Layer 5 of a small transformer language model trained on English Wikipedia (8 layers, counted from 0, width 96).
In attention head 2, each number of a token's query is one row of weights dot the token's vector x plus its bias. The head spreads its attention over the tokens so far by the softmax of query dot key.

Query weights of the head. A number n stands for n times 0.0029.
q0 (bias 0.322): 39 -36 -45 -16 9 -56 -10 4 5 7 9 28 44 45 -1 32 14 -45 4 -11 59 8 -9 35 -46 8 11 20 42 26 -1 8 39 -15 -14 55 7 11 -3 15 31 6 -35 -14 -14 -14 -5 -37 -41 -69 -13 22 -3 0 37 29 -8 -22 45 19 21 -28 41 11 27 36 3 -13 -11 -26 23 -6 1 -30 47 -12 -30 26 17 53 -33 -32 -25 21 37 -35 16 -33 -30 9 26 -68 -14 21 -30 -9
q1 (bias 0.027): 18 -36 -32 -9 13 28 18 -56 1 -25 10 17 -10 -5 21 11 -4 4 -48 5 12 -5 70 15 10 67 -4 3 46 45 2 -8 22 -45 -23 0 -26 -26 -4 -36 42 43 -72 57 -15 39 34 -6 -6 11 -50 -31 4 -10 -17 28 33 37 43 28 -41 -10 -3 -8 25 -13 -21 -19 20 -1 16 43 29 49 10 49 -30 -21 47 9 -19 -22 -7 29 -35 -9 48 -36 12 -4 -49 38 54 14 -42 24
q2 (bias 0.084): 24 -40 -30 3 -18 26 37 -43 -21 73 59 20 -9 32 27 -20 79 -19 17 -15 24 -3 -20 49 -46 42 8 19 -2 1 -5 -48 28 -31 -43 16 -15 -22 -20 -19 -5 34 -17 -13 37 -7 10 43 -24 -20 -16 -5 -4 -17 10 32 46 3 -22 37 -10 -30 7 16 -12 -55 -51 -6 -12 -52 -29 2 -19 20 6 -17 -18 14 20 -31 -3 37 33 3 -17 -5 17 -37 -6 19 -1 29 24 -43 -29 23
q3 (bias -0.064): 7 -17 11 29 -19 15 24 15 43 -6 -11 -18 10 0 -66 -13 -19 -36 -19 -7 -23 31 -38 -67 10 -3 11 -18 -26 -65 -27 11 23 27 9 11 -1 -51 26 65 6 -4 34 -17 -19 14 10 15 24 60 -36 -40 -11 -1 10 -19 0 -12 -34 -9 -43 30 34 3 7 26 19 -10 2 -8 44 -16 6 6 -4 -43 5 -37 5 2 8 23 12 -42 22 27 -21 10 -20 -6 -24 -2 6 5 2 15
q4 (bias -0.288): 17 -4 60 -15 -55 40 -16 61 -33 -9 19 -40 -32 11 -56 4 -12 84 -18 -2 -6 -40 25 -41 10 15 54 -42 4 -7 -4 1 3 8 32 32 31 -18 47 -13 2 -28 72 14 -47 24 -6 6 1 19 -41 -42 33 -5 -28 38 -18 -45 -37 20 22 1 -42 21 -30 -12 22 -4 -12 -3 -24 26 -57 23 0 11 49 -42 -37 -2 45 -13 7 -22 -45 63 2 -40 11 -61 -57 -15 -39 54 44 11
q5 (bias -0.035): 65 -40 10 -27 5 6 17 8 52 -39 41 15 7 -38 -24 -47 -50 38 -15 20 -26 -12 9 -42 -11 11 42 36 2 25 19 -2 -20 19 12 1 -20 27 30 -28 29 41 5 10 -31 -2 25 -48 18 -8 -77 29 13 4 -2 0 -37 -5 -9 20 -27 10 -27 -1 39 17 22 11 17 30 7 -14 27 35 -9 -28 -23 20 -25 -2 25 9 -15 25 -5 41 3 -50 -12 21 -4 -13 24 1 0 15
q6 (bias -0.104): -22 8 32 -16 11 37 19 -26 1 18 -37 22 -19 -12 -44 30 -17 18 15 41 7 -13 -3 -48 -15 -10 19 7 16 20 21 -30 -25 40 -4 -33 -12 18 4 10 2 5 37 -6 -9 7 -30 16 3 0 -16 -1 -26 36 -5 25 8 -12 -1 -2 -1 1 -5 -44 41 41 -34 -39 3 7 -5 23 -1 -29 6 23 -13 -12 -29 -27 24 10 -24 -30 -14 -60 -8 20 -29 -38 -41 12 -4 32 5 -9
q7 (bias 0.024): 38 -20 -33 -46 -44 8 -6 11 -46 3 7 21 28 -4 -8 -21 -1 43 -44 -5 1 -26 -45 1 -9 1 38 -7 7 27 -51 1 -15 29 2 42 -13 7 1 -7 37 -9 -38 4 -37 -1 55 -33 39 -20 -27 -10 38 -25 -16 -8 -25 9 18 26 34 35 13 7 23 -23 -27 12 -7 37 9 -13 13 8 -13 -29 -34 27 -25 30 -12 -6 -16 -22 14 38 4 -13 -31 23 -34 -40 32 8 10 -27
q8 (bias 0.101): -38 -10 15 37 35 26 37 -34 27 -8 9 -16 7 6 -52 25 -7 -57 49 5 54 -2 -21 -19 -69 -8 -3 15 -2 -37 -7 -11 2 12 -9 2 -38 6 -38 61 2 53 18 -19 -5 -12 18 30 -28 -26 66 -37 -10 25 12 39 12 -21 -17 -22 -20 -24 23 -34 3 5 -45 -25 18 -24 11 6 23 -1 -15 40 -4 -48 9 -48 13 -15 11 -26 3 11 -45 43 -45 -12 1 22 26 24 -4 5
q9 (bias -0.053): 14 -27 -22 -23 28 -23 13 -25 6 16 -6 14 -4 -6 22 2 14 5 -2 23 -9 -24 5 30 -12 -11 11 29 -1 -3 22 15 -29 7 -23 14 -23 34 -42 15 28 39 -49 1 -4 5 9 -30 -8 -25 6 8 3 -15 -10 14 22 -14 54 -22 20 5 -2 -20 8 -31 -13 -15 30 41 -13 -22 58 -18 -8 12 -41 5 10 10 8 7 -4 21 -28 -59 17 2 -3 28 5 1 2 8 -16 15
q10 (bias 0.171): -28 22 -22 -22 -46 -25 11 -39 -24 0 -1 37 -4 -21 9 -1 14 44 -4 -12 -16 11 -27 11 45 -6 24 10 -13 15 -27 -33 9 -25 28 -28 56 -3 -5 -2 27 29 -31 6 37 -11 -30 7 4 -40 8 31 -9 -5 8 -24 -17 45 38 -2 22 29 -21 -41 25 6 -11 16 41 -14 -5 4 40 37 -8 -6 -53 -24 -14 31 3 26 9 0 17 25 31 25 -45 20 -11 14 -9 -4 22 22
q11 (bias -0.085): 10 -10 -5 15 52 2 50 50 7 -1 -14 -8 -17 38 -5 14 -6 8 -46 24 -22 28 -40 -8 -6 -83 47 -30 6 22 -20 19 -41 36 -22 -21 -37 32 16 -49 32 13 16 4 -48 24 49 -29 52 12 -28 -15 4 9 -16 -4 -17 -46 9 -28 -29 0 17 35 -23 35 -13 19 -24 11 1 3 -30 -1 6 -31 41 -14 -37 -1 43 -8 -65 4 -32 3 -32 -17 35 14 -12 17 -3 4 1 -46
q12 (bias -0.146): -6 38 5 35 -35 39 1 -49 3 -9 -33 -39 36 -16 16 -54 -20 -19 46 -3 28 28 -68 -28 23 -28 -12 27 -13 10 -49 48 12 5 48 50 -35 13 18 -16 46 18 -27 40 33 -49 25 6 11 4 10 8 0 11 -18 -6 -9 73 36 29 -40 -26 24 -71 4 -16 -38 5 58 -6 -55 -23 10 47 -19 1 -5 -28 -25 43 -69 18 22 28 -6 1 9 -8 41 18 31 -22 44 -60 77 6
q13 (bias -0.101): -10 55 54 35 -1 28 11 41 -1 -33 5 8 -12 20 10 50 -28 33 18 45 -24 -4 42 13 46 -33 -12 44 7 -1 23 -15 4 -15 20 -24 29 -20 27 -57 -28 -9 -32 53 27 -3 -25 -12 -22 -27 -23 7 -21 -12 -1 -27 -56 5 -25 -11 42 5 -29 15 -9 13 8 10 10 30 -32 -4 -2 17 -12 7 -1 23 -40 10 6 -15 -21 22 18 30 -15 -50 -6 -35 45 17 -4 5 7 -28
q14 (bias -0.087): -14 29 -4 -16 -2 0 -15 24 -40 -30 23 16 -37 -54 31 20 -24 40 -4 4 13 -20 -28 -6 54 22 2 -13 21 32 -9 25 26 22 -4 -30 47 -5 18 -11 -13 -12 15 14 13 6 -15 -12 -38 -66 -25 38 -1 -8 -34 23 8 -9 28 -23 23 8 -46 -4 41 25 -18 -17 18 6 18 7 25 -34 35 31 -38 23 14 25 40 -19 13 25 -4 -23 5 8 -38 -7 -63 10 -4 23 63 -21
q15 (bias 0.180): 5 -16 -2 3 -22 29 -20 -25 -31 -19 -33 37 -19 -75 81 3 -28 -8 9 -21 -5 3 1 10 -9 59 9 24 -11 14 -18 -12 4 -1 -13 -29 16 18 -9 2 5 -23 -8 55 -4 -23 12 19 -6 33 -17 30 -8 -4 34 55 -6 24 5 24 -51 12 -60 -23 -19 0 -6 37 21 6 2 26 15 -9 -2 53 17 -1 -2 21 -41 28 51 14 -30 -38 4 28 59 8 28 37 -7 -1 -42 -15
q16 (bias 0.285): -10 39 -23 27 -31 -3 24 18 -5 24 3 23 -9 14 31 48 3 -64 -24 -61 0 33 36 15 4 17 -30 -29 34 -13 -25 -38 2 -6 10 -20 5 -22 -50 23 -20 11 -48 19 16 -59 -2 31 -45 -3 -35 23 -37 -16 33 -13 -2 6 -22 26 -20 23 9 -6 13 55 52 -4 2 -28 47 17 34 -15 15 -12 13 -14 28 3 15 12 -8 7 35 28 -23 45 -12 -19 33 39 -5 14 -57 -53
q17 (bias -0.164): 3 27 59 42 -12 36 -45 39 -39 -25 -23 -23 10 -17 -25 24 8 7 52 34 18 39 28 -42 45 15 -2 -45 24 -12 -5 59 1 67 21 10 -17 10 50 4 -14 -21 23 -14 -28 -2 -19 22 5 16 28 31 -12 -61 -26 -1 4 -30 19 33 18 38 8 -62 -46 -27 8 -39 -5 28 -27 -17 -44 -10 -27 11 59 25 -3 -23 23 35 -22 -7 11 -11 37 -44 11 -13 -31 -21 -27 24 7 -32
q18 (bias -0.000): 29 -46 51 20 -31 1 2 -35 -37 21 -54 52 -29 -9 -54 5 -2 23 -17 47 -35 51 5 -5 4 -8 16 23 17 15 6 -55 -33 30 17 -22 -21 1 2 50 18 45 -14 -34 -24 37 21 0 4 20 -62 -22 -14 29 13 -10 -26 -12 -21 -49 4 55 -23 6 17 -27 -30 8 -17 37 -53 3 13 17 -65 21 -21 -32 24 2 2 -2 -31 -44 -47 -25 -4 1 -27 20 36 15 37 69 -12 1
q19 (bias -0.065): 14 11 -13 -7 1 -7 43 11 -18 -21 9 -27 -2 3 6 -50 -48 -2 -32 -55 -10 -37 -18 -9 6 17 9 2 -1 17 -23 17 23 -23 -22 -24 -13 9 -30 -7 45 23 -5 55 -36 -43 -4 7 45 2 -5 -2 17 -32 -19 -28 5 19 0 5 4 -3 -14 3 23 -4 -40 34 7 -26 5 15 -1 30 6 7 18 -11 -17 2 -4 3 -5 44 -48 31 10 23 -14 36 -46 48 41 -6 63 -4
q20 (bias -0.024): -38 30 -23 33 -75 -9 3 -5 5 4 -8 13 -9 -7 6 -45 2 35 42 -22 18 29 -51 -34 18 -2 -20 -62 -2 -7 -18 5 -24 -20 -14 -9 3 -23 1 36 9 4 40 10 12 -32 -5 27 72 5 46 -8 -3 18 1 17 -58 9 28 -12 -24 62 -3 -34 15 -27 6 18 17 28 -15 -39 40 19 -30 17 18 8 -43 -3 -12 9 -12 -62 -11 -17 18 27 -5 -5 8 6 9 -32 -2 -17
q21 (bias 0.212): -24 -13 16 8 10 13 -6 23 -15 41 25 -15 -19 24 -15 10 -32 -22 15 -11 -33 18 23 26 -10 18 -44 6 -1 -30 5 -18 20 -25 -8 -10 -4 -9 -11 44 1 18 -8 10 1 20 15 10 -3 -8 24 -13 -32 -9 22 2 2 0 -40 -44 -7 17 9 -11 -7 9 3 1 -9 -1 13 7 -11 -20 -2 17 11 -20 55 -29 43 -17 -16 -14 8 -17 -10 35 -19 -6 38 21 -11 -28 -74 -1
q22 (bias -0.074): 84 2 21 0 26 10 -4 -6 -19 -31 12 5 -23 -12 31 -15 40 29 19 8 11 -27 -17 18 -35 2 17 7 57 65 6 23 -11 13 -18 -19 17 60 14 -16 25 35 23 -33 12 48 36 -20 2 -48 -12 35 29 -1 0 6 -13 0 -23 -10 2 -7 -19 -2 -28 2 6 47 -27 -18 -59 28 -7 -46 -4 21 12 22 -58 15 -10 25 -7 8 -51 -43 19 -11 5 6 3 -7 -1 -9 12 8
q23 (bias -0.265): -18 -5 -1 -9 17 7 8 16 1 37 5 -37 20 29 -31 -2 6 41 18 54 12 12 -12 -3 19 -31 -32 15 21 -40 34 9 -37 18 -1 22 19 2 65 55 28 -7 -1 -19 25 -11 -10 -3 38 -10 15 -7 13 34 -22 -30 -1 -16 -4 -32 -9 6 -8 -30 -48 -42 3 0 1 49 -25 -42 -24 1 -30 -39 -15 51 -28 16 29 1 -25 -32 24 -20 -8 -26 -12 14 -5 -30 -1 -10 12 31
q24 (bias 0.157): -31 37 -21 -32 33 -33 16 -11 45 -23 33 2 8 28 -2 -45 -24 -22 -33 -8 1 -15 28 -8 2 -33 29 46 25 -6 31 32 12 -11 -34 -27 -12 -16 -36 -31 14 6 -20 -27 26 -36 9 4 30 -22 45 -13 -9 3 4 -27 -12 24 -24 -51 14 -11 43 32 38 -3 23 32 -31 1 51 -8 28 -8 -1 -42 -7 -1 9 -2 0 -4 -19 -8 39 -11 1 -14 2 41 11 -14 7 -10 -67 14
q25 (bias 0.069): -22 28 4 -31 35 -4 4 14 -24 16 7 -18 0 30 -38 22 35 -18 26 30 -10 -10 -51 24 10 -20 -12 -3 -12 -52 23 -31 15 -22 35 17 0 14 -10 27 -2 37 -15 -36 7 -31 2 44 -54 -22 34 -5 2 15 -23 3 39 -14 -33 -26 24 -27 29 -10 -14 17 -40 11 7 3 8 20 32 -39 -17 2 -35 -8 32 -30 46 -32 37 26 13 26 -23 3 -43 -17 9 50 20 35 28 15
q26 (bias -0.041): -14 -7 38 4 -61 4 3 0 -4 52 -28 -20 45 -8 -27 -44 -41 -7 -16 16 13 11 42 7 18 -6 10 39 -76 -10 17 -4 -2 -28 -2 70 -32 -7 -43 3 -68 20 20 45 7 -33 -39 -10 22 41 39 -2 13 29 29 -18 8 -7 23 33 46 29 3 -23 -25 -5 -22 7 -28 -44 -8 10 -33 24 -8 -3 37 -33 -10 -55 8 16 -19 -1 -61 3 4 27 17 -16 10 12 -1 21 -23 19
q27 (bias 0.311): -16 -23 -1 49 -18 -25 53 -93 78 7 -15 -3 -19 2 47 20 -22 -35 -17 9 38 43 33 -33 -15 -9 -22 24 -13 22 -22 11 15 12 -7 -30 -50 39 -52 21 32 38 -52 0 -38 -31 4 -22 21 13 7 -22 -29 0 57 -9 -18 7 20 -37 -19 -29 5 -66 18 13 -20 14 49 -1 -4 -5 37 36 -15 30 -20 -55 19 20 2 22 -43 5 22 -14 -42 21 19 40 47 48 30 -26 -64 -10
q28 (bias -0.253): -12 -9 -12 9 -14 12 -9 -18 16 11 6 -23 -18 9 37 -26 12 10 55 13 -24 14 -27 -40 55 49 -54 -41 37 -7 1 13 -2 57 12 -42 -14 -48 9 -2 20 24 23 1 9 20 13 34 40 -6 -8 -12 18 -19 -56 -19 22 -36 22 36 -9 25 11 -35 14 -14 6 21 46 53 -10 -38 -19 -1 1 8 7 42 -11 -2 11 7 -20 -30 42 26 42 -40 -13 27 -7 -20 36 -25 -7 7
q29 (bias 0.044): -11 -19 -16 17 16 -27 -49 -20 7 -13 4 -7 43 -13 -7 -21 -15 5 13 7 28 -17 -22 29 -10 12 4 33 -49 22 15 72 22 -8 -7 -7 48 1 32 -11 9 -18 -1 -8 -29 29 38 -11 5 -5 20 33 6 21 18 29 25 -6 83 -3 12 -25 17 -40 27 -2 15 -20 25 -1 5 1 6 -27 13 5 -7 21 -9 23 -19 -35 27 34 -5 -64 -11 -25 29 11 30 -50 -33 -21 30 7
q30 (bias 0.202): 3 0 -45 -15 -2 -2 16 -51 -15 22 29 -12 -19 -15 27 29 -21 -4 44 25 4 45 -21 -22 6 -53 -22 2 39 3 8 17 15 24 26 12 -37 34 -25 6 49 43 -19 25 47 -53 -23 35 -20 -25 40 0 -10 -21 37 -18 3 -36 -19 37 -26 5 -7 -78 58 7 -46 -25 15 42 -16 12 60 26 -23 -17 -10 10 -47 21 -6 -12 -51 43 40 -29 11 10 -7 24 -20 45 24 21 19 12
q31 (bias -0.165): 21 1 15 -16 42 26 -7 -34 36 0 -29 51 -20 -39 -8 -13 2 6 -8 23 -37 13 37 28 -3 31 13 -8 3 -18 17 -10 -14 14 -22 -3 3 -9 -21 4 30 17 -3 1 20 -21 -5 -17 17 16 -12 20 -13 -3 14 -13 -16 3 -24 29 -16 43 -39 7 -23 15 -10 48 -18 33 -27 -37 -15 27 -56 18 -20 45 6 10 -26 27 -3 21 -50 -19 2 -8 -23 -1 -3 14 18 -5 -34 -21

Each question shows a short text with each token's key, already scaled and adjusted for position as the last token sees it. A number n stands for n times 0.016.

Then comes the last token's vector x. A number n stands for n times 0.042.

0 "ation": 44 -11 -17 5 -14 -8 6 12 12 2 12 -24 -16 5 2 16 36 -47 -11 1 11 7 9 -30 17 -14 1 11 -21 12 12 9
1 "\n\n": 41 -4 -6 6 -8 -7 17 30 14 8 20 8 -4 7 2 9 28 -60 -1 12 0 1 10 -36 8 -9 -5 1 -15 7 9 2
2 "On": 37 3 -1 1 -12 -8 8 24 9 14 11 12 8 -19 28 6 24 -52 -1 23 4 -15 22 -31 -6 -10 -1 7 -5 5 18 15
3 " ": 31 9 -23 18 0 23 17 27 25 7 11 4 13 11 15 14 27 -37 -1 26 1 -11 5 -29 4 -23 -6 20 2 -5 26 5
4 "6": 45 -6 -22 15 -8 21 20 14 22 16 22 2 7 6 26 9 25 -32 -1 9 0 -4 -12 -25 0 -7 -10 30 3 15 23 4
5 " April": 41 -17 -12 10 -7 -5 18 11 -5 -10 25 -9 8 11 27 15 31 -30 -26 17 10 -3 2 -34 -1 -16 -10 -2 1 27 20 -10
6 " ": 21 9 -13 26 8 6 11 4 12 -8 9 -24 -7 11 24 22 22 -42 -37 25 2 -2 -1 -41 8 -20 -8 -12 6 7 1 -7
x: -18 15 -29 -3 26 8 -31 16 28 26 18 -9 32 -34 37 -2 -43 -13 -12 -40 -6 -26 -21 10 -6 -12 -22 43 -9 12 17 -15 28 -5 -33 -20 33 -24 -24 -8 -1 -21 -32 -3 -7 -4 -3 -32 4 -34 9 36 -10 7 58 18 28 4 6 -5 -16 -23 13 -19 10 41 -18 4 13 9 2 -21 5 -36 11 -19 -3 7 46 66 22 -4 46 41 29 -15 -8 10 -20 -4 -57 9 -63 34 32 -42
Which token does the last token look at most, and with what share of its attention? 5 " April", with about 40%

0 " G": 59 -16 -22 7 -16 -8 10 15 17 0 15 -31 -22 8 1 22 49 -61 -14 0 14 11 13 -39 23 -17 0 14 -27 16 15 11
1 "ot": 48 -6 -38 9 5 -24 35 13 4 29 6 -3 -7 20 26 18 50 -41 21 -12 18 8 6 -34 -6 -33 3 38 8 29 5 3
2 " the": 45 16 -4 3 -20 -17 -1 13 -12 -8 4 -1 -52 -8 3 41 55 -42 3 -6 3 27 -1 -47 19 -29 8 13 -24 8 -12 18
3 " J": 25 -23 -7 24 7 -2 26 22 6 -19 42 17 15 44 8 34 43 -22 11 25 42 -1 6 -44 4 -32 9 32 2 4 19 7
4 "ob": 13 14 -27 10 10 -38 32 -9 -2 27 22 -18 -9 45 33 22 52 -11 19 18 27 20 -7 -43 -1 -31 15 20 21 16 -18 -5
5 "’": 24 35 -5 27 2 -33 6 1 -9 12 -1 -9 -34 3 9 32 64 -39 12 14 4 22 -27 -54 12 -24 8 11 4 -9 -21 20
6 ".": 40 26 1 32 5 -8 1 36 10 10 10 9 -10 9 -12 38 65 -29 16 22 16 29 -15 -49 12 -21 -1 32 9 -10 5 3
x: 8 -15 -20 4 -19 -22 -34 3 -12 13 -23 -5 11 6 25 7 -1 -2 -42 -61 18 -8 -23 19 -18 15 -16 0 -11 -6 -13 -39 -21 22 -14 -23 -7 19 -16 5 51 -13 7 -7 -28 -20 10 9 -26 -20 -25 33 5 -1 77 -23 21 -22 10 43 -26 24 19 -16 -23 27 -22 -17 -16 -3 -14 9 8 -33 22 -26 11 11 0 52 16 4 5 7 16 -7 -44 13 32 31 3 13 -5 47 15 -26
Which token does the last token look at most? 2 " the"

0 " system": 51 -14 -19 5 -15 -9 6 14 14 1 14 -26 -18 6 2 17 41 -52 -13 1 12 9 11 -33 19 -15 2 14 -24 13 13 9
1 "s": 48 -15 -19 24 -4 -38 11 27 15 18 20 -25 1 -3 11 -5 25 -49 2 11 23 5 -16 -32 4 -1 16 0 3 18 8 -8
2 " run": 44 -12 -6 30 -9 -21 3 21 35 9 30 -16 -8 -11 -6 4 25 -59 10 2 14 7 10 -25 5 -12 25 11 -6 7 14 4
3 " by": 40 -5 -8 32 -14 -21 -1 8 27 -9 14 -15 -6 -4 -11 7 30 -57 -8 1 2 25 -7 -32 18 -17 20 27 -22 11 4 1
4 " the": 35 0 -6 8 -20 -16 7 7 10 -12 17 -13 -19 6 -1 29 52 -48 -2 0 5 17 -10 -36 16 -17 22 19 -30 4 8 7
5 " National": 18 -2 -7 6 9 -6 22 15 17 10 34 4 6 35 5 28 55 -33 10 13 29 -4 -7 -31 0 -14 13 27 -8 -5 29 9
6 " Society": 20 0 4 21 -1 -16 5 7 -8 6 28 -10 -12 42 -2 6 62 -36 -1 15 21 9 -23 -28 25 -18 21 6 0 -12 5 12
x: -27 23 -23 5 -11 -5 -16 -23 -29 37 -5 -23 -20 26 27 -22 -61 9 -25 -39 -16 -6 12 10 -12 27 -31 42 -13 22 24 -44 30 -33 -11 -22 16 -16 -32 -40 -25 -15 -26 4 19 -39 -13 2 -2 13 -5 25 -9 -20 50 -22 18 -9 1 1 13 34 35 38 -7 36 -14 -11 -63 26 21 25 33 7 -2 -12 -11 7 -12 58 9 22 27 -20 22 23 -8 16 -26 5 7 -9 10 43 -14 5
Which token does the last token look at most? 4 " the"

0 " in": 52 -13 -19 6 -16 -9 6 13 15 1 15 -26 -19 7 3 19 42 -55 -13 1 10 10 11 -35 21 -14 -2 13 -26 15 14 8
1 " ": 30 -24 -15 38 -2 1 24 17 43 -12 7 3 2 14 2 21 30 -63 -7 15 11 0 19 -37 8 -8 -10 5 4 -2 18 7
2 "185": 39 -39 -37 32 -12 -17 14 -4 19 9 7 -18 2 24 19 -2 32 -52 -7 -1 1 11 -17 -32 -10 3 -1 16 14 26 5 3
3 "2": 34 -33 -23 31 -9 -28 9 7 1 8 34 -11 -5 9 23 14 32 -47 -30 21 23 1 -17 -33 9 7 -11 -8 11 19 8 -8
4 " there": 26 -35 -19 22 -5 -38 11 10 17 -5 27 -15 0 12 13 9 49 -43 -26 24 26 7 5 -40 6 3 10 -1 -2 4 5 -12
5 " was": 36 -29 -5 31 -4 -42 -5 7 3 -20 28 -14 -9 -3 32 14 43 -36 -22 12 16 15 -6 -36 4 2 7 -7 -2 9 23 -14
6 " common": 10 -32 -10 8 4 -42 11 3 32 9 30 -27 4 2 27 27 23 -41 -6 16 28 3 -3 -24 -19 6 39 -2 -5 2 31 9
x: -31 41 20 -28 9 -29 -29 -33 -50 65 9 -9 26 -20 20 -3 -12 -27 -5 -46 2 -22 -35 29 17 -3 0 57 -48 -7 10 -16 19 11 -14 -32 -11 -24 -11 -26 6 10 -20 -1 18 -41 -18 18 24 5 18 16 -3 18 55 24 -18 -35 10 4 6 6 27 13 -5 -24 -43 -2 3 6 3 -4 53 8 -12 22 8 -19 -26 51 14 4 15 36 15 -23 -10 42 -14 -9 -32 5 -3 10 35 -21
Which token does the last token look at most? 6 " common"

0 "ference": 55 -16 -21 5 -16 -7 7 15 15 3 14 -29 -20 6 2 19 43 -57 -14 0 13 6 12 -35 22 -16 0 13 -25 16 14 10
1 " |": 51 -14 2 30 -13 8 9 45 4 16 20 -18 -19 -7 -6 12 24 -49 -3 12 28 -17 0 -26 26 -9 15 -29 -15 23 21 2
2 " ": 33 -58 -15 13 0 5 13 23 10 -20 10 -3 -5 22 -21 17 -3 -56 14 -16 14 -1 24 -3 5 -19 31 -15 -32 12 21 24
3 "198": 36 -68 -36 22 -14 -19 9 2 10 7 15 -21 15 30 6 4 7 -20 5 -11 10 17 -12 -13 -23 -3 17 -11 -5 50 3 10
4 "4": 37 -57 -26 15 2 -15 4 8 -16 11 46 -23 -28 25 19 11 19 -37 -13 5 21 4 -17 -8 15 -1 15 -26 -6 27 8 4
5 " Con": 25 -53 3 7 9 -28 -17 3 -25 -17 22 -17 -9 16 3 11 15 -32 -37 -6 21 -12 -4 -22 10 2 27 -52 -18 27 17 -4
6 "ference": 56 -23 -28 6 -11 -9 3 19 0 11 15 -27 -24 9 5 15 38 -60 -17 -1 19 -2 5 -29 20 -23 5 3 -16 19 12 12
x: 26 34 -29 -24 -10 -26 -5 -21 0 30 -6 -3 19 -24 17 -18 -4 -3 -4 -48 -4 -9 -22 17 -5 2 15 28 -40 -6 43 -15 -1 -4 -4 8 -17 -8 -18 -16 -14 -35 -24 -2 -24 -23 5 8 1 -12 -2 35 -1 -5 87 -15 -7 -12 24 -9 22 0 3 16 -6 13 4 9 -20 -4 3 -3 29 -37 8 -15 -11 -10 -9 72 10 23 3 10 23 -3 -47 4 0 5 3 13 -8 22 -4 -16
Which token does the last token look at most? 0 "ference"

0 " (": 54 -15 -20 5 -16 -7 10 14 15 2 14 -27 -19 7 1 19 44 -58 -14 -1 11 7 14 -36 21 -14 -1 13 -26 18 13 10
1 "n": 49 -38 -45 -6 7 13 41 8 17 31 -12 17 -7 4 36 -5 -11 -35 17 12 12 -12 14 -29 -14 14 -4 4 4 27 13 3
2 "one": 43 -42 -41 21 -10 -19 19 -2 18 29 -10 18 -5 8 17 5 9 -60 5 -2 16 3 10 -28 6 -14 -15 21 11 29 -8 8
3 " of": 38 -19 -4 20 -5 -6 -5 19 20 -21 3 28 -16 -14 -15 10 11 -72 -2 15 18 19 12 -38 18 -15 14 16 -35 9 5 7
4 " their": 32 -11 -14 23 -8 -16 8 6 22 -14 7 16 -23 7 -1 35 54 -51 12 13 17 31 6 -42 11 -17 9 16 -21 -4 2 13
5 " con": 39 -12 -26 28 -17 -5 2 29 4 7 23 35 6 21 11 20 48 -39 8 24 6 14 -14 -28 -6 -9 -23 25 -8 -19 28 11
6 "ference": 36 -31 -45 20 -18 7 12 10 12 22 21 9 9 25 9 -8 34 -62 -4 17 24 -9 -4 -16 24 -14 -6 21 10 8 21 4
x: 15 24 -29 -33 2 -31 -8 -16 -3 20 -20 -16 32 -16 16 -12 -4 -10 1 -50 25 -9 -28 -6 22 5 11 37 -19 12 34 -14 13 -23 -14 -22 10 -25 -25 -6 14 -3 -12 16 -20 -42 21 2 3 3 3 5 0 -5 69 -23 -12 -15 9 -5 18 15 13 18 2 23 -5 3 -24 20 18 7 25 -31 1 -20 -22 -10 -36 70 40 24 -10 5 37 -12 -72 -10 -1 13 14 4 -14 -5 -9 -1
Which two tokens does the last token look at most, in order? 0 " (", 6 "ference"

0 " Mass": 49 -13 -18 4 -13 -6 6 12 12 -1 13 -25 -19 7 3 17 37 -49 -11 -1 10 9 11 -32 19 -14 0 13 -23 15 12 9
1 "ach": 24 1 -26 7 6 -23 23 11 3 22 15 -22 -28 9 27 2 25 -58 10 13 16 -1 5 -30 16 -10 20 1 2 11 -4 14
2 "us": 33 4 -6 19 2 -29 15 12 3 25 7 -28 -15 18 11 9 38 -44 -6 19 21 14 -15 -40 12 -15 13 -2 2 3 -13 4
3 "et": 31 9 -6 30 6 -31 19 11 14 21 6 -11 -5 -9 9 6 31 -65 5 10 11 0 -18 -35 6 -6 13 7 3 9 -2 2
4 "ts": 24 10 -6 26 4 -25 10 21 1 19 9 -12 -7 4 -2 3 39 -58 -7 22 23 1 -16 -41 17 -10 11 -5 0 4 -12 -5
5 " t": 33 10 7 34 4 -19 1 18 12 -6 20 0 -7 -9 -12 16 32 -57 -3 22 7 17 -19 -38 12 -3 16 -6 -12 -13 -6 6
6 "aken": 38 -14 -13 35 -9 -25 -4 -1 18 4 6 -22 -3 -3 -3 1 28 -57 -13 -4 6 18 -22 -31 14 -12 9 11 13 20 -1 -5
x: 2 -8 12 6 -13 -27 -30 -41 5 40 -5 21 30 7 10 -30 11 -26 -8 -43 2 -45 -51 9 -10 -10 8 48 -77 -16 4 -10 26 -20 -10 -11 -23 -65 4 -4 27 28 -28 -1 -6 -33 -1 -20 -1 22 3 6 -10 -6 54 44 14 12 25 -10 19 -14 11 10 -12 39 1 1 38 12 52 19 26 -34 -3 -14 -9 -2 -4 40 23 10 0 18 48 14 -25 20 -6 -12 -24 27 -9 -1 9 -33
Which token does the last token look at most? 6 "aken"

0 "ational": 51 -14 -19 4 -16 -8 7 13 13 2 15 -24 -18 7 2 17 42 -53 -12 1 12 8 10 -34 21 -16 0 13 -24 14 15 10
1 " A": 30 -17 -17 26 3 15 -3 28 4 -12 31 12 6 19 -1 11 36 -56 -4 15 24 1 -14 -33 32 -19 13 -4 -4 5 17 17
2 "id": 27 6 -28 14 0 -12 13 -7 -10 27 14 -4 -6 44 9 5 54 -44 8 0 25 19 -19 -30 10 -26 9 17 7 -3 -1 6
3 " Society": 34 11 4 28 -5 -2 2 10 -6 3 4 3 -18 23 -20 6 52 -48 0 9 11 13 -23 -36 28 -31 21 17 -8 1 -7 13
4 ",": 33 23 12 27 5 -6 2 23 -5 -6 7 -9 -33 2 -18 14 45 -55 -3 9 5 17 -17 -36 29 -9 13 -2 -17 -7 -3 16
5 " which": 21 -8 17 18 4 -36 23 26 30 11 9 -14 -8 -7 14 25 49 -52 11 19 12 -12 15 -28 -14 10 20 2 -9 -10 4 7
6 " camp": 20 8 22 9 16 -47 20 28 18 1 16 1 -6 -12 15 35 32 -14 32 18 30 -9 20 -31 -24 2 24 2 8 -19 9 -4
x: 4 -18 6 48 -6 -11 -4 -58 -41 33 -3 0 6 -27 39 -23 -27 5 -10 -48 28 -49 -44 22 -2 7 -25 -2 8 -11 -16 -70 20 -22 11 17 -27 -6 -59 11 -11 -12 -12 -17 26 -17 18 -7 21 -34 43 22 -1 2 43 63 39 -14 2 -15 6 35 13 17 4 34 -46 -18 -34 26 21 -41 52 -14 -11 -1 39 2 25 66 31 23 -2 3 -6 7 -8 14 -19 14 -15 4 -23 20 -8 -9
Which token does the last token look at most? 5 " which"